Layer 2 of a small transformer language model trained on English Wikipedia (14 layers, counted from 0, width 96).
A neuron's activation on a vector x is SiLU(gate . x) times (in . x), where the dot is the dot product.
The model reads these tokens: " l" "it" "t" "le" " b" "ro" "ther" " F" "id" "o" "." "\n\n" "L" "é" "n" "a" "," " the" " b" "ar" "'" "s" " w" "a" "it" "r" "ess" "," " is"

The vector x that enters this layer's MLP at each token. A number n stands for n times 0.015.
0 " l": -44 -25 -7 -25 27 -6 -15 -2 28 30 -5 -4 13 -3 3 -46 1 0 -11 20 12 3 -9 -1 1 -23 -17 13 12 -43 -8 7 33 -16 -8 5 -8 -13 14 24 16 12 57 23 1 11 -5 -26 -7 -21 12 -16 38 -47 9 43 9 3 23 -4 26 -10 -25 37 13 3 -16 -13 -17 -14 -37 49 -46 -16 -31 12 9 -37 18 -26 -3 22 19 -8 -4 -19 -1 16 13 0 29 13 1 -11 26 22
1 "it": -31 -18 -5 -22 -5 4 -20 -11 -16 26 -1 0 6 -13 40 46 1 -9 -14 25 26 -11 -10 0 7 -31 12 1 -3 36 6 6 26 24 -56 -1 20 -8 9 -19 -9 -22 11 3 11 -1 22 -15 -16 19 13 10 -10 50 -3 -59 -19 24 11 -3 7 8 -15 19 2 -12 8 -10 12 -40 -6 35 -7 28 2 -7 -4 -10 -8 12 4 -11 -3 12 11 -17 3 -38 52 3 -31 -4 9 -46 35 -26
2 "t": -10 -38 -14 -14 -10 0 -10 -5 0 15 12 3 8 7 33 33 -5 4 -10 22 24 23 -7 2 -10 15 -8 2 -8 -18 8 14 45 13 -60 18 3 -5 8 4 -2 -58 -30 -43 -29 21 12 -23 11 -25 7 8 -20 50 4 -36 15 1 8 -1 42 -5 8 23 14 -15 -27 -14 36 -46 -27 -6 -14 7 -40 24 16 -19 9 -3 15 -27 -4 14 1 -17 -16 3 23 24 -23 16 -28 -8 -6 -16
3 "le": -17 -6 -4 19 -19 20 27 8 38 15 -31 8 13 12 4 -4 -31 3 -36 25 12 -30 -8 9 -48 -4 5 -9 -23 12 9 -4 52 17 -37 -16 -10 -12 -24 25 -18 -33 -24 19 -5 -14 4 15 -11 -46 37 12 22 9 10 6 5 42 12 7 -13 -10 8 -12 13 -4 5 22 -4 3 -14 -10 -10 23 -34 -2 -5 3 -8 -5 -3 -36 14 9 -14 -31 5 8 34 -30 -4 12 18 12 33 -8
4 " b": -42 -25 4 -15 17 11 -20 -10 37 -13 -21 -6 -1 2 0 -29 17 11 -11 34 15 28 -14 -12 -28 6 -5 17 16 -50 19 6 -1 -11 -24 -2 -18 -2 -15 14 4 6 -18 6 12 30 -3 -40 -15 15 39 -8 10 -7 26 23 21 16 9 5 7 6 -13 33 0 -17 4 5 -15 -54 -4 43 -23 26 43 1 -10 -39 4 -7 11 -19 8 -34 28 -24 29 -18 6 -15 15 12 -3 1 -10 22
5 "ro": -13 -25 -16 10 -10 -6 19 -1 24 7 5 -17 -21 -6 34 -5 -26 2 -5 7 -2 7 -1 -8 2 -17 12 -2 24 25 7 -23 9 12 -14 -10 3 -9 -2 44 -11 -56 3 21 -18 13 8 -21 35 -28 -32 -8 48 -7 16 -25 -1 30 -5 17 51 -13 -8 27 22 9 21 -5 -26 8 29 -6 -2 8 -20 19 -16 -32 -5 -27 8 -4 29 9 -9 -21 -13 -17 -4 -6 -26 -18 -9 8 37 11
6 "ther": 18 8 -11 13 8 -9 10 15 15 -5 9 3 28 -16 18 -4 4 -26 -14 -24 2 -8 -1 6 -6 6 2 18 6 -25 21 13 42 -23 -22 -10 -18 -13 -13 -12 12 -7 -18 12 14 19 12 5 -8 -19 2 10 95 27 8 1 1 -28 -5 5 -29 20 14 11 1 11 -16 23 -24 -44 -33 -16 -5 -27 -22 4 -3 5 2 -20 17 -18 -1 33 -25 23 8 -17 10 -7 -35 -34 -12 -20 -21 -5
7 " F": -50 10 6 29 -5 -3 3 -20 2 12 -14 4 5 1 -2 -11 -15 1 19 23 11 -7 15 5 -16 -17 5 28 6 -19 11 -15 8 -28 -28 12 7 -3 19 73 20 -2 17 -17 12 5 -12 5 -20 -29 35 -17 35 14 -1 -17 1 17 9 9 -1 -6 -11 -21 -14 -17 -1 -11 7 -20 9 20 -22 10 16 -2 -40 -37 17 14 21 -4 19 0 27 -21 19 -35 12 -15 -14 30 -9 -28 2 -20
8 "id": 5 -20 12 4 1 3 -2 -12 -3 -9 -26 5 4 13 42 22 -2 20 -9 10 13 10 4 15 -17 -15 -22 17 27 -16 10 4 21 27 -27 9 -9 -16 2 0 -31 10 19 -22 8 31 20 -2 -15 -8 3 0 -1 4 9 -5 -36 33 -1 -17 35 15 4 21 -6 -24 -15 -2 -23 -17 40 5 -35 -35 -27 16 -9 -26 -7 15 -5 -8 31 20 -19 -2 -12 -3 10 6 5 -24 -7 -31 0 -7
9 "o": 5 -5 -3 12 -22 9 11 -17 6 -4 -56 -17 4 15 9 -19 -28 1 -26 35 10 0 -5 -5 7 51 5 33 -43 15 -22 -29 26 35 -34 -30 5 4 -9 -6 -20 -41 26 -15 -16 5 -4 4 -6 2 17 -19 7 -1 -1 -18 -13 50 4 10 19 -5 -2 11 -2 -1 13 6 3 18 23 7 4 13 -16 25 -13 -29 1 20 -2 -26 37 9 -17 -24 -8 1 20 10 -22 29 -20 23 0 0
10 ".": -11 -12 -14 -22 14 -2 -3 -7 22 55 20 -21 11 -4 30 -13 0 -21 -26 38 -21 2 9 -6 4 13 8 6 -34 -4 16 -11 3 -31 17 -7 -18 4 19 32 -9 26 0 6 8 30 4 15 0 -15 4 14 0 11 18 6 -19 28 -5 -3 -32 -5 -5 23 -4 19 11 35 23 18 -41 -45 8 -21 6 -24 4 -48 15 -19 13 -5 5 -15 -29 19 -6 28 9 -30 -18 6 -20 -18 -30 21
11 "\n\n": 0 -12 1 20 7 20 39 -12 0 -4 20 -30 -2 -12 24 -1 -15 -7 -12 7 11 21 1 5 22 0 -21 -10 1 -20 -3 -12 21 -5 18 -21 -22 -2 31 -10 8 -39 -3 -4 24 4 -17 11 -12 -15 -1 -6 55 -23 -14 -19 11 15 39 -36 -23 -4 26 9 5 -6 -14 32 18 50 -40 -2 -18 9 42 -24 -17 -29 -2 9 18 36 -23 -4 26 -7 7 9 24 -35 -14 -28 -2 21 6 33
12 "L": -15 -9 -16 14 45 -37 -12 -17 -18 57 11 2 17 25 2 -30 25 9 -4 0 7 4 -3 9 -1 -15 -14 16 20 6 -42 -3 12 -31 -21 0 -15 -13 22 28 19 10 19 14 1 -9 -13 -26 -6 -21 16 7 34 -8 -6 -10 16 18 -12 -13 -13 -14 -46 14 8 -11 28 7 -8 33 -9 -16 -6 -13 -53 0 -9 -16 9 -15 13 47 51 -21 11 3 20 4 19 23 -4 0 -2 -24 11 -3
13 "é": 16 -10 -1 33 -7 56 49 9 -49 28 -8 -3 10 -13 6 -13 -30 -21 0 44 4 -18 7 -12 -30 -42 -3 4 26 24 9 -7 15 5 -44 -52 3 2 -7 20 -24 -17 -23 -15 9 -21 -1 -6 -10 9 45 -19 0 6 9 -48 14 35 -9 -15 3 4 -6 10 6 6 -10 -14 5 4 19 -23 27 7 -34 32 18 17 -3 -6 22 -3 25 2 10 -8 20 -32 9 -3 0 10 13 19 -17 -1
14 "n": -5 27 1 -51 -14 -8 -21 3 15 35 18 1 25 -26 22 5 -23 -22 6 34 7 14 17 6 -33 -4 -24 22 31 -11 6 -13 41 15 -38 -13 1 -20 -2 -10 -7 8 -19 -1 4 1 -14 -14 -6 0 -9 4 -55 20 -1 29 7 34 -2 -2 -12 -8 -15 3 -6 -5 0 -12 -16 -29 2 -33 -9 14 -5 -12 18 1 4 11 6 -6 31 19 17 -50 -4 -9 40 30 -21 13 14 -5 19 -30
15 "a": 1 1 15 25 -3 -16 -5 -12 0 -24 -3 -1 3 14 2 21 -21 -2 -29 65 4 -13 -24 12 17 27 0 16 -9 -10 -4 -24 10 8 -60 -26 -8 -1 -3 39 -14 -9 -9 -10 -15 -6 -11 14 9 4 17 -4 -4 40 9 22 19 35 -13 -24 -5 -14 -46 25 -15 16 12 -19 -27 -13 -3 -1 11 18 12 21 1 -25 2 14 0 -6 22 20 -17 -19 10 -29 33 -4 -12 8 -1 51 -24 5
16 ",": 31 -12 -1 -16 14 13 -33 -9 10 -22 8 -12 9 -11 45 12 -20 -5 -38 14 -8 11 -11 8 -25 29 -6 41 23 -31 6 -2 10 -20 25 -8 -21 -7 4 8 -19 8 14 22 -2 1 6 3 1 -11 -2 0 -35 9 7 -32 9 -18 -3 1 -26 -4 -35 10 2 17 -10 -7 -8 52 -30 -38 18 2 29 16 0 -9 -8 19 11 32 -13 -22 19 17 9 38 41 -13 -25 -4 -22 6 -1 -3
17 " the": 17 -12 0 31 -9 -18 23 0 -20 -13 22 12 6 4 18 28 -5 -18 -1 33 -2 12 16 -11 -22 2 -6 37 15 14 -9 9 6 3 0 -9 -7 -15 7 -10 19 -5 -1 -14 8 -7 -3 18 14 17 14 -6 16 13 -2 46 -11 -16 9 -13 -40 -4 -23 15 7 -5 4 -4 0 9 -22 11 60 10 16 9 -17 -12 -48 -2 22 -23 8 -19 11 -32 -19 -16 18 -8 -9 13 -25 -8 -46 8
18 " b": -35 -22 7 -7 20 13 -11 -12 36 -14 -17 -6 -1 2 -8 -15 19 8 -11 36 8 25 -11 -12 -28 7 -3 16 15 -47 14 7 -2 -12 -17 -4 -22 -2 -17 4 2 9 -34 6 15 34 -2 -40 -14 23 27 -4 1 -6 26 16 24 15 9 3 -1 5 -15 27 2 -18 6 -5 -22 -56 -3 39 -16 33 43 -3 -15 -35 6 2 10 -10 7 -38 31 -21 28 -23 10 -14 24 18 -5 1 -12 26
19 "ar": 3 -26 13 -7 15 -66 -2 1 11 -7 -10 -14 13 19 18 -53 -31 10 9 54 -3 -30 -19 -19 -8 1 0 5 14 7 8 9 46 8 -46 -20 -18 -2 2 -8 9 -26 -15 -26 8 -14 13 -18 8 15 -23 -12 0 21 25 21 3 12 -22 -6 10 10 -6 24 23 10 5 15 -57 -30 -6 -59 -9 -16 20 -3 -29 -7 5 -7 19 18 -3 31 13 -2 18 -4 -13 -6 -2 7 -10 -15 2 7
20 "'": 13 -8 -25 18 6 9 -2 -11 -15 -4 -14 -2 33 -13 3 9 22 -28 18 46 3 41 -14 14 -31 -52 1 -4 -5 -11 8 -12 2 12 44 11 21 -1 -37 -31 -6 3 27 27 2 -5 -4 -13 -22 -3 -41 -20 36 28 11 10 5 13 9 3 -1 2 2 -2 10 -24 8 35 -31 22 12 -33 -9 30 -24 15 0 -15 -20 -16 22 5 12 0 22 -11 9 -26 15 -28 0 12 -19 1 -5 24
21 "s": -24 -48 -3 -29 7 -36 -28 3 -14 -17 11 8 4 6 58 32 8 -5 0 52 -5 -26 -9 4 -5 -3 16 5 -24 -40 -6 8 -8 -15 -3 -1 14 -3 14 4 0 -21 -48 2 -6 -22 8 24 15 -41 12 16 31 42 -10 -16 24 5 -4 -8 -9 -19 13 24 6 26 2 -29 2 -17 -6 -30 -6 -1 -2 12 -26 -5 5 6 -2 8 1 31 26 -52 -16 9 32 -5 -4 -4 -3 15 -3 12
22 " w": -43 -23 -8 8 10 -28 -12 -17 40 -17 5 -2 -5 4 1 -18 36 14 -9 20 31 -9 15 2 1 6 -8 3 8 -1 19 -6 10 -18 -12 -2 3 -5 13 46 8 0 10 14 -8 28 -4 -30 -5 13 -36 -11 44 -8 5 7 -20 20 13 19 -19 -11 -17 10 -2 10 15 3 29 -47 2 11 -22 -4 -1 3 -16 -16 -25 -11 9 -50 -34 -18 13 -16 -7 -2 61 28 43 40 -13 6 -19 -1
23 "a": 3 0 15 23 -6 -15 -1 -14 1 -26 -6 -2 0 12 3 12 -18 -2 -27 65 -2 -14 -24 12 18 28 2 17 -6 -7 -7 -23 11 8 -60 -25 -6 0 -2 39 -12 -8 -7 -9 -15 -3 -10 13 9 -4 11 -4 -2 41 11 15 17 34 -11 -24 -10 -13 -47 25 -16 18 16 -20 -27 -11 -5 -1 7 15 13 20 4 -29 2 16 -2 0 23 21 -17 -13 10 -30 39 -5 -13 5 -4 52 -26 8
24 "it": -27 -13 -3 -16 3 4 -13 -12 -17 26 0 -1 6 -16 32 44 2 -6 -16 28 13 -17 -10 -2 8 -19 12 3 0 41 1 6 22 24 -48 -2 17 -10 7 -22 -11 -16 14 6 16 3 25 -18 -14 25 -8 15 -17 48 -6 -70 -13 24 12 -5 -1 7 -19 18 2 -12 11 -17 11 -42 -9 27 -3 32 3 -10 -7 -10 -6 19 2 -3 -3 12 12 -7 7 -43 58 -2 -25 -3 3 -50 38 -21
25 "r": -26 7 -8 8 54 11 -9 -8 30 19 13 -13 13 5 5 -29 -42 -6 1 42 -16 30 -3 -3 -15 -13 -21 11 9 5 -3 12 29 7 10 -10 -40 -5 6 -14 -4 -49 -13 -14 -4 9 10 -21 3 -3 -21 23 28 16 -5 53 -2 0 -8 -20 -8 -18 -5 64 11 19 -7 -16 -31 -29 -8 -5 -30 52 -29 25 -23 -14 16 -4 1 -20 31 23 7 -15 11 -14 27 30 -5 4 -24 13 -6 -24
26 "ess": 16 -9 -2 -24 8 1 -26 7 -2 -46 -21 26 28 14 30 35 14 -3 7 17 17 -22 -5 -12 -11 54 -5 -1 -5 -20 1 -6 -7 -11 -22 -7 -5 -1 2 -56 -14 -44 8 -34 11 6 26 -28 -3 -3 -10 -9 38 13 9 -11 -14 13 28 -9 -41 0 23 -7 -3 15 8 23 -4 22 -3 18 35 -17 -4 11 -44 -14 -5 -27 10 -21 -6 -1 24 -36 18 -6 30 29 0 -25 -2 19 -13 9
27 ",": 24 -8 1 -18 12 2 -45 -6 14 -24 -1 -14 7 -11 47 5 -25 0 -39 15 -14 15 -13 9 -27 23 -5 38 24 -33 7 2 11 -18 23 -10 -18 -6 1 15 -19 2 23 27 -1 3 5 7 -3 -14 8 -7 -31 10 7 -32 9 -19 -4 -1 -21 -1 -32 11 1 13 -6 -1 -6 51 -31 -34 15 1 28 17 2 -12 -8 16 13 34 -17 -20 23 20 6 39 37 -11 -24 -6 -24 13 -3 -3
28 " is": 20 -28 -3 16 -18 -71 7 -13 17 -6 6 -10 -12 -17 23 43 -1 3 20 -20 -4 0 33 4 -7 -41 -17 23 61 -32 0 19 24 -22 14 -2 -13 -2 10 18 0 34 4 -1 7 43 4 25 -3 10 -10 -5 15 -20 -13 -24 26 -2 -3 -9 -3 5 19 20 19 -20 -21 -12 -31 -36 7 -3 -3 6 1 35 0 -3 -17 14 -13 -47 -34 7 34 3 -1 38 27 -24 -4 -19 -23 -38 -8 9

Each question shows the input weights of one neuron of the MLP. A number n stands for n times 0.005.

n213 gate: -3 6 -22 -8 11 -4 9 -12 -41 -17 19 20 -31 3 10 19 15 -5 -39 -28 17 -19 28 1 -13 6 33 -2 -35 34 -39 -9 6 -13 -10 37 -55 -14 20 -25 -27 24 46 -32 7 7 -11 51 25 30 53 -24 41 -18 13 -13 -15 -30 3 14 16 -15 15 -19 8 -13 3 8 -3 22 27 -46 22 6 -11 11 43 -3 41 -26 8 5 34 22 9 -7 24 13 -4 25 6 -4 43 0 -14 5
n213 in: -27 -3 -9 18 7 -1 -12 4 -18 -35 26 -6 -55 3 18 7 28 7 -33 -17 21 8 -5 -12 -1 -15 -8 -11 -7 28 -8 12 30 13 -5 5 -40 -35 11 -35 -13 12 38 15 -16 3 -32 53 18 19 46 -23 45 10 -18 3 1 -16 12 -24 15 -19 17 20 -1 -11 50 20 -5 28 -15 -25 -1 -10 -5 24 55 -16 43 -2 28 -18 2 5 32 -24 8 18 -7 29 -4 23 28 5 7 8
On which token does it fire most, and how strongly? 12 "L", at about 0.11

n214 gate: -15 16 -27 10 13 8 -3 4 -1 -23 -10 -22 4 8 -44 -18 41 -19 -24 13 35 -8 50 -8 22 -5 23 -6 -17 20 -46 -10 2 -21 0 47 3 -14 15 25 47 37 11 10 24 12 -16 -8 -10 12 -42 4 16 -2 14 -20 -20 -4 -31 4 10 -1 -14 -26 -8 20 -4 14 -1 15 9 -31 43 1 17 3 -2 9 20 47 -7 2 18 0 -38 -48 -13 26 -2 5 -14 -11 4 49 -18 20
n214 in: -3 2 4 12 -6 -28 9 -10 -12 14 18 17 -10 -10 -5 17 -55 2 -31 -11 -41 7 -30 29 -17 -3 -35 11 -29 -32 12 25 3 -18 28 -30 -17 -13 4 -41 -6 -52 9 -21 -8 -40 12 -11 14 9 13 12 -7 -4 12 8 10 5 -2 29 -8 28 13 -5 42 -21 -29 -17 18 -18 7 24 -16 -26 11 12 23 -10 -29 -30 -5 13 -5 14 19 22 -19 -16 -22 -14 -4 -14 -2 -8 20 26
On which token does it fire most, and how strongly? 14 "n", at about 0.027

n47 gate: 24 5 -28 -15 -16 43 20 -15 40 23 17 8 -11 32 -28 -78 -9 -22 14 -44 -25 -7 -30 -8 -24 -24 1 -1 12 15 -1 -7 -3 4 -18 -3 -4 20 32 28 33 11 38 22 8 -16 6 8 -6 30 -22 44 16 -40 -5 -2 34 28 -23 -10 44 -1 23 -85 6 11 29 29 -18 0 -15 -9 -5 -84 8 -19 -2 45 23 23 -46 66 -12 -52 -28 -7 11 -9 3 -14 16 25 -8 27 42 -6
n47 in: 19 -31 -29 -4 14 -25 26 -26 0 -2 -33 -4 4 23 -11 -59 20 -2 -8 -5 -4 -10 -30 -7 -33 -30 10 -10 24 13 -13 6 -15 -1 -13 -24 -11 -3 20 42 1 17 25 6 -6 1 21 16 6 -13 -10 47 -7 -28 -4 -25 32 7 -10 -24 34 10 41 -46 17 -27 11 26 -30 -28 -52 -42 9 -52 -5 12 -57 -13 33 15 -32 68 -8 -37 -43 -23 39 -42 64 -2 -17 55 -63 4 55 -8
Its three highest activations, in order, are on tokens 12 "L", 0 " l", 17 " the"

n124 gate: 21 -23 -1 -2 -39 -9 -4 -30 43 11 -3 -36 -5 -16 20 -39 42 24 1 -20 2 -6 -3 -13 11 47 -15 -38 43 -33 17 13 -22 -8 34 42 -39 -3 -10 15 -13 1 -48 -11 -18 -29 -46 8 -12 29 3 10 25 -26 62 -9 -25 5 -26 -17 30 -1 -30 -3 -17 38 26 20 21 -17 -23 20 2 -4 29 27 3 -14 15 -5 1 -2 -30 -32 -15 -46 -17 7 12 -5 9 72 27 -37 54 -19
n124 in: -8 14 -11 -8 45 4 -9 -1 -1 -37 -17 25 -2 -4 3 -7 -16 2 -25 -8 -42 -2 -18 -22 10 -30 30 28 6 49 17 8 -7 27 -58 6 19 19 -11 -2 -7 7 33 55 -9 -14 31 -7 4 -37 55 -17 11 -6 -41 -13 18 12 -14 -42 -81 -11 35 -17 12 -8 29 15 17 -3 -16 -45 24 -42 -51 -30 -43 18 -5 -7 7 39 34 23 -18 20 7 27 22 -1 -24 -32 -23 17 -18 11
Which token does this neuron like most? 10 "."

n11 gate: -3 10 -1 19 7 33 -12 -3 15 5 -5 -18 -21 11 17 -5 -11 -23 0 0 9 9 -5 1 -7 -3 17 5 4 4 13 10 34 -13 -14 -23 51 33 0 -2 14 2 11 8 -25 26 -14 10 -25 7 -14 -9 9 0 -3 0 -17 -21 -21 -13 3 -18 -8 -5 18 -8 4 -22 -22 21 4 1 34 -18 3 -15 6 -10 -9 33 -16 27 -14 16 -13 -20 9 -5 7 8 25 6 8 1 -20 4
n11 in: 3 -11 12 -32 -27 -5 4 -13 -1 -27 8 26 19 -3 -15 -15 7 -9 15 -16 1 -10 -29 8 -5 2 -18 -2 -7 -14 -32 -1 -23 -13 -11 -14 -10 -49 -28 18 -30 4 -1 -2 9 -42 15 -16 13 18 22 1 10 14 -32 20 14 15 -15 12 2 46 14 23 7 -23 -7 -13 17 1 18 -9 -19 -3 -9 3 13 -20 -26 -8 -6 -20 10 -21 22 4 -25 -6 -7 -19 -22 19 -18 -27 21 -34
Which token does this neuron like most? 9 "o"

n245 gate: -26 32 23 12 -17 -11 -3 12 -16 0 2 29 35 -1 -7 17 23 -11 4 40 -34 0 -2 -1 -6 13 31 -50 21 -2 21 -1 -23 2 35 12 31 -12 -24 -4 13 45 22 -24 1 -23 -22 -22 -9 -22 -26 11 -22 -8 1 -48 -28 36 21 10 -5 -1 -18 28 29 10 -12 -4 -33 1 -36 33 15 -22 28 -3 14 -8 -15 20 -44 4 -17 -14 -47 0 -12 -10 0 -4 -13 -6 -32 9 7 -34
n245 in: -46 -36 26 12 3 -32 12 -12 -19 -16 -33 12 -12 -6 -32 -10 12 24 -6 20 -7 -12 -11 13 20 -16 44 -4 21 -9 34 -3 -2 -20 21 -24 28 19 1 21 1 14 -30 -14 50 1 -21 -16 44 -19 -12 10 -34 5 54 -18 -27 -18 17 -31 17 25 -14 1 3 -33 1 -47 -2 21 -8 7 10 -1 34 31 59 19 -32 22 25 -29 14 -16 16 -23 -17 -5 -28 -6 -33 -10 14 -28 29 -5
Its three highest activations, in order, are on tokens 25 "r", 6 "ther", 24 "it"

n62 gate: 21 21 22 3 20 2 14 -22 -18 9 31 5 -33 -6 12 -17 -40 -20 34 33 -25 13 15 -14 -19 14 32 27 -2 2 -5 -8 -57 -35 -23 36 -9 -3 -21 -52 6 -3 -7 31 -25 -30 2 38 17 -24 12 -56 39 -40 58 9 13 -19 -19 -12 -11 18 23 -26 -11 -1 26 -3 47 -34 5 40 -13 -3 -7 -25 48 41 -4 -43 34 2 -8 15 -21 -1 -38 -48 30 43 -7 19 -7 14 -32 8
n62 in: -30 -25 -38 11 10 8 3 26 20 17 -6 31 53 -9 -6 41 54 -14 -6 -44 19 -13 -9 0 19 -7 -7 -24 -4 18 14 -14 52 62 10 21 -17 2 -14 52 -10 13 -10 -20 24 24 9 -28 13 50 -1 44 -34 4 -56 15 11 46 17 -1 26 -22 -13 2 -20 15 -16 7 -28 22 -2 -39 -17 -24 11 5 -43 -44 15 52 -6 -7 3 20 -8 10 31 33 -29 -36 51 -4 -27 13 17 -16
Which token does this neuron like most? 27 ","

n239 gate: 21 4 -12 1 -31 -10 4 27 -17 -14 -15 -23 2 7 -8 2 -7 16 2 29 -13 22 -19 5 1 -2 -32 -47 13 -1 38 -13 -4 -9 22 -16 -5 16 9 14 10 2 0 51 -16 -2 24 -5 -2 2 26 -12 -18 -20 12 2 44 -44 -19 -8 -15 11 7 -25 12 12 26 -1 26 -39 -1 13 -4 17 14 20 -23 34 31 -11 5 36 39 7 -23 -16 -5 -3 8 15 -1 -15 15 25 -20 -6
n239 in: 14 -30 16 -13 9 20 -5 -26 21 4 -2 22 -38 14 8 -3 10 -15 11 5 3 -30 8 4 13 1 10 21 -17 52 -12 0 31 35 -3 21 7 -13 -12 7 25 7 20 -10 -22 14 -17 -1 -5 13 -28 51 3 -27 -29 -4 22 -21 32 9 -25 -14 17 10 -39 -1 -27 15 11 16 5 -20 -4 -41 4 -9 1 -21 38 11 -29 12 -12 18 15 0 -2 6 -25 -13 36 -6 -14 -22 -6 11
Which token does this neuron like most? 1 "it"

n202 gate: 60 29 11 7 1 5 -10 -24 14 10 -2 -1 -18 -15 -12 27 20 -12 4 30 23 10 10 -6 -15 -21 -44 27 2 -2 -8 -22 9 15 4 27 44 -18 -30 31 -18 -50 9 -18 -5 -20 -7 38 0 7 -2 0 -17 -9 -22 34 37 6 -15 10 8 -5 29 -43 8 19 -22 25 -22 -15 -42 -25 13 -15 5 0 -42 -26 6 3 11 0 -8 -16 11 -29 24 48 -9 4 3 -33 -21 -15 -4 -33
n202 in: 0 13 18 -1 -13 12 -12 -17 -18 -3 14 -2 1 9 -23 29 12 -48 -18 -16 7 4 -34 17 -3 25 -24 -14 -10 42 -7 -5 -15 -11 18 -17 -5 -4 11 -6 20 -25 55 -34 15 17 -1 19 -4 -14 -31 -27 -4 15 -23 -21 -32 38 -27 -32 34 6 -11 23 21 6 -13 17 -30 -7 0 1 -46 19 15 16 -27 17 -40 -14 -2 -9 13 16 -7 11 -18 9 -3 -4 -22 3 -7 13 9 41
Which token does this neuron like most? 20 "'"

n85 gate: 25 17 35 -11 25 -55 -11 27 -38 29 -20 17 21 9 -20 -6 -27 3 -20 -49 -1 -4 38 44 8 13 10 43 -16 7 32 11 -52 -2 14 -17 -49 -12 8 -14 -6 27 -13 -20 -36 -1 -4 -27 -45 -16 -14 -10 -7 -32 33 4 11 28 13 33 -2 6 16 -2 26 -29 -3 1 -16 -18 9 -38 4 2 -12 26 0 19 2 -28 -21 18 14 9 2 -7 -23 -7 36 -2 5 -36 -19 12 -1 32
n85 in: -32 -6 -44 20 -21 17 25 0 20 -32 -1 -13 16 -19 21 -20 25 -3 -4 34 8 33 -36 -27 2 -11 -18 -41 9 -6 -11 -3 48 6 -25 21 54 17 -28 18 -21 -5 15 28 -6 -22 12 9 47 15 15 18 34 36 -42 1 3 -50 -12 -33 10 25 18 24 -31 29 4 25 4 8 2 25 -18 -2 4 -3 -1 -12 12 25 -7 5 -14 -22 17 -21 10 6 -15 -34 -7 12 -3 -33 -13 -24
On which token does it fire most, and how strongly? 6 "ther", at about 0.04

n177 gate: -37 4 -18 -28 -5 -27 -3 15 -25 -7 13 4 30 -9 -15 16 -9 43 8 -16 17 -8 -6 1 -34 14 3 19 -32 10 -13 13 -21 -6 2 -24 -9 -24 -7 17 -17 -16 -10 -24 7 17 5 0 -8 43 8 46 -22 -6 0 43 3 11 -4 34 17 22 4 22 -6 -4 -14 -26 11 17 4 -11 11 9 -21 -14 -6 -16 -19 -12 2 -7 -26 -2 -3 -9 -14 -25 -34 -26 -17 15 -16 -9 18 -12
n177 in: -35 14 -31 -30 -3 -28 14 19 -6 -1 5 -2 36 17 -17 22 -2 49 11 -25 5 -15 -12 7 -1 11 -9 24 -17 -4 2 7 -15 6 -5 -15 17 -28 -9 20 -7 -14 5 -1 3 22 -5 -5 4 34 17 31 -15 9 4 29 -9 20 -8 25 11 24 -13 23 -1 -5 -5 -17 8 21 -6 -2 5 6 -18 -5 -4 -18 -2 -18 18 -15 -17 -2 2 -15 -9 -8 -35 -16 -15 6 1 -19 18 -2
On which token does it fire most, and how strongly? 11 "\n\n", at about 0.093

n176 gate: -33 4 2 36 -5 -36 10 36 -13 -13 12 10 -4 -40 7 2 12 25 -2 -18 14 5 -3 6 26 5 38 7 -26 6 14 -15 -10 -1 -39 -22 -20 -3 36 -10 -30 20 -9 9 12 -9 15 -12 -27 13 35 -5 3 -4 -17 -7 -1 19 -36 4 -17 -30 2 12 9 29 -42 28 -1 7 -17 -31 5 29 -11 29 -3 -17 -2 -37 1 0 -4 -43 11 -7 -18 -21 -17 24 -11 -12 35 10 -4 28
n176 in: 3 46 25 -15 21 -3 19 -11 -19 25 30 -16 21 12 5 31 -28 -59 -23 -11 17 3 -7 -1 -6 8 -18 -37 2 -23 -32 52 44 16 4 -6 -30 -19 24 9 12 -48 38 28 -4 0 -7 -29 -6 3 24 28 -2 -2 -2 -1 -8 -37 -18 33 -9 -13 -3 -21 13 -11 -5 -9 4 -7 27 -19 10 -7 -3 26 6 -24 23 3 -36 -1 3 -16 20 7 -8 -49 -20 -19 37 -22 31 9 -19 6
Its three highest activations, in order, are on tokens 13 "é", 12 "L", 6 "ther"

n130 gate: -4 28 25 -11 -26 -6 4 -9 12 8 -5 -3 -2 46 8 0 -27 12 19 -4 35 5 -7 -15 -12 2 -42 -15 -42 -14 4 50 -10 -41 13 -14 16 -24 -8 -11 10 0 -2 27 -8 -15 -11 15 -23 -33 -2 -15 16 -5 -31 17 -8 2 14 21 21 26 -2 17 8 7 5 -9 -16 -12 21 -19 6 8 -10 4 13 23 -10 27 -26 -3 -24 20 13 11 -7 18 -5 -7 -32 19 9 -7 6 1
n130 in: 17 -6 33 7 18 8 -40 0 0 -2 -2 12 -26 -11 5 -11 8 -34 5 -19 -10 -2 12 -1 10 -24 -30 17 18 6 -22 4 11 32 -2 1 28 18 0 17 -10 5 11 -15 -2 -21 -6 7 -42 14 30 7 31 15 26 5 22 16 3 6 13 10 -10 1 26 5 16 -5 27 37 21 5 18 -29 -25 -20 5 -17 -7 19 -10 10 -17 -1 2 -4 -1 18 8 2 28 1 -7 -30 17 -35
Which token does this neuron like most? 18 " b"

n102 gate: -23 -13 -40 -17 1 28 30 -13 16 -15 38 15 -11 33 1 -12 22 -15 -37 -31 -50 0 1 -10 -10 46 -22 27 -11 24 15 -2 4 47 29 38 18 50 0 7 9 29 -53 -14 12 2 9 31 -28 6 -61 -11 -25 15 5 -13 26 7 4 34 -37 -44 -6 16 21 -6 -38 -70 21 2 -4 -26 27 -30 -27 -8 -35 -3 -28 40 29 -35 -12 -10 -11 10 46 -18 -58 -37 -68 -6 17 9 30 31
n102 in: -22 -8 -16 -8 -5 18 34 -5 18 13 -1 46 21 7 -2 6 -3 -47 -31 11 -15 22 34 21 -30 18 -10 -6 -37 3 29 -14 4 24 -8 24 19 28 -20 2 -3 39 -37 6 25 47 8 22 -21 16 -46 58 -18 -1 18 -38 20 5 -6 3 -51 -53 -5 5 -3 -2 11 -83 20 2 2 -12 15 -56 11 15 -38 -8 -15 10 -21 -37 -5 5 -55 3 4 -33 -33 -4 -35 -27 46 2 18 29
On which token does it fire most, and how strongly? 0 " l", at about 0.18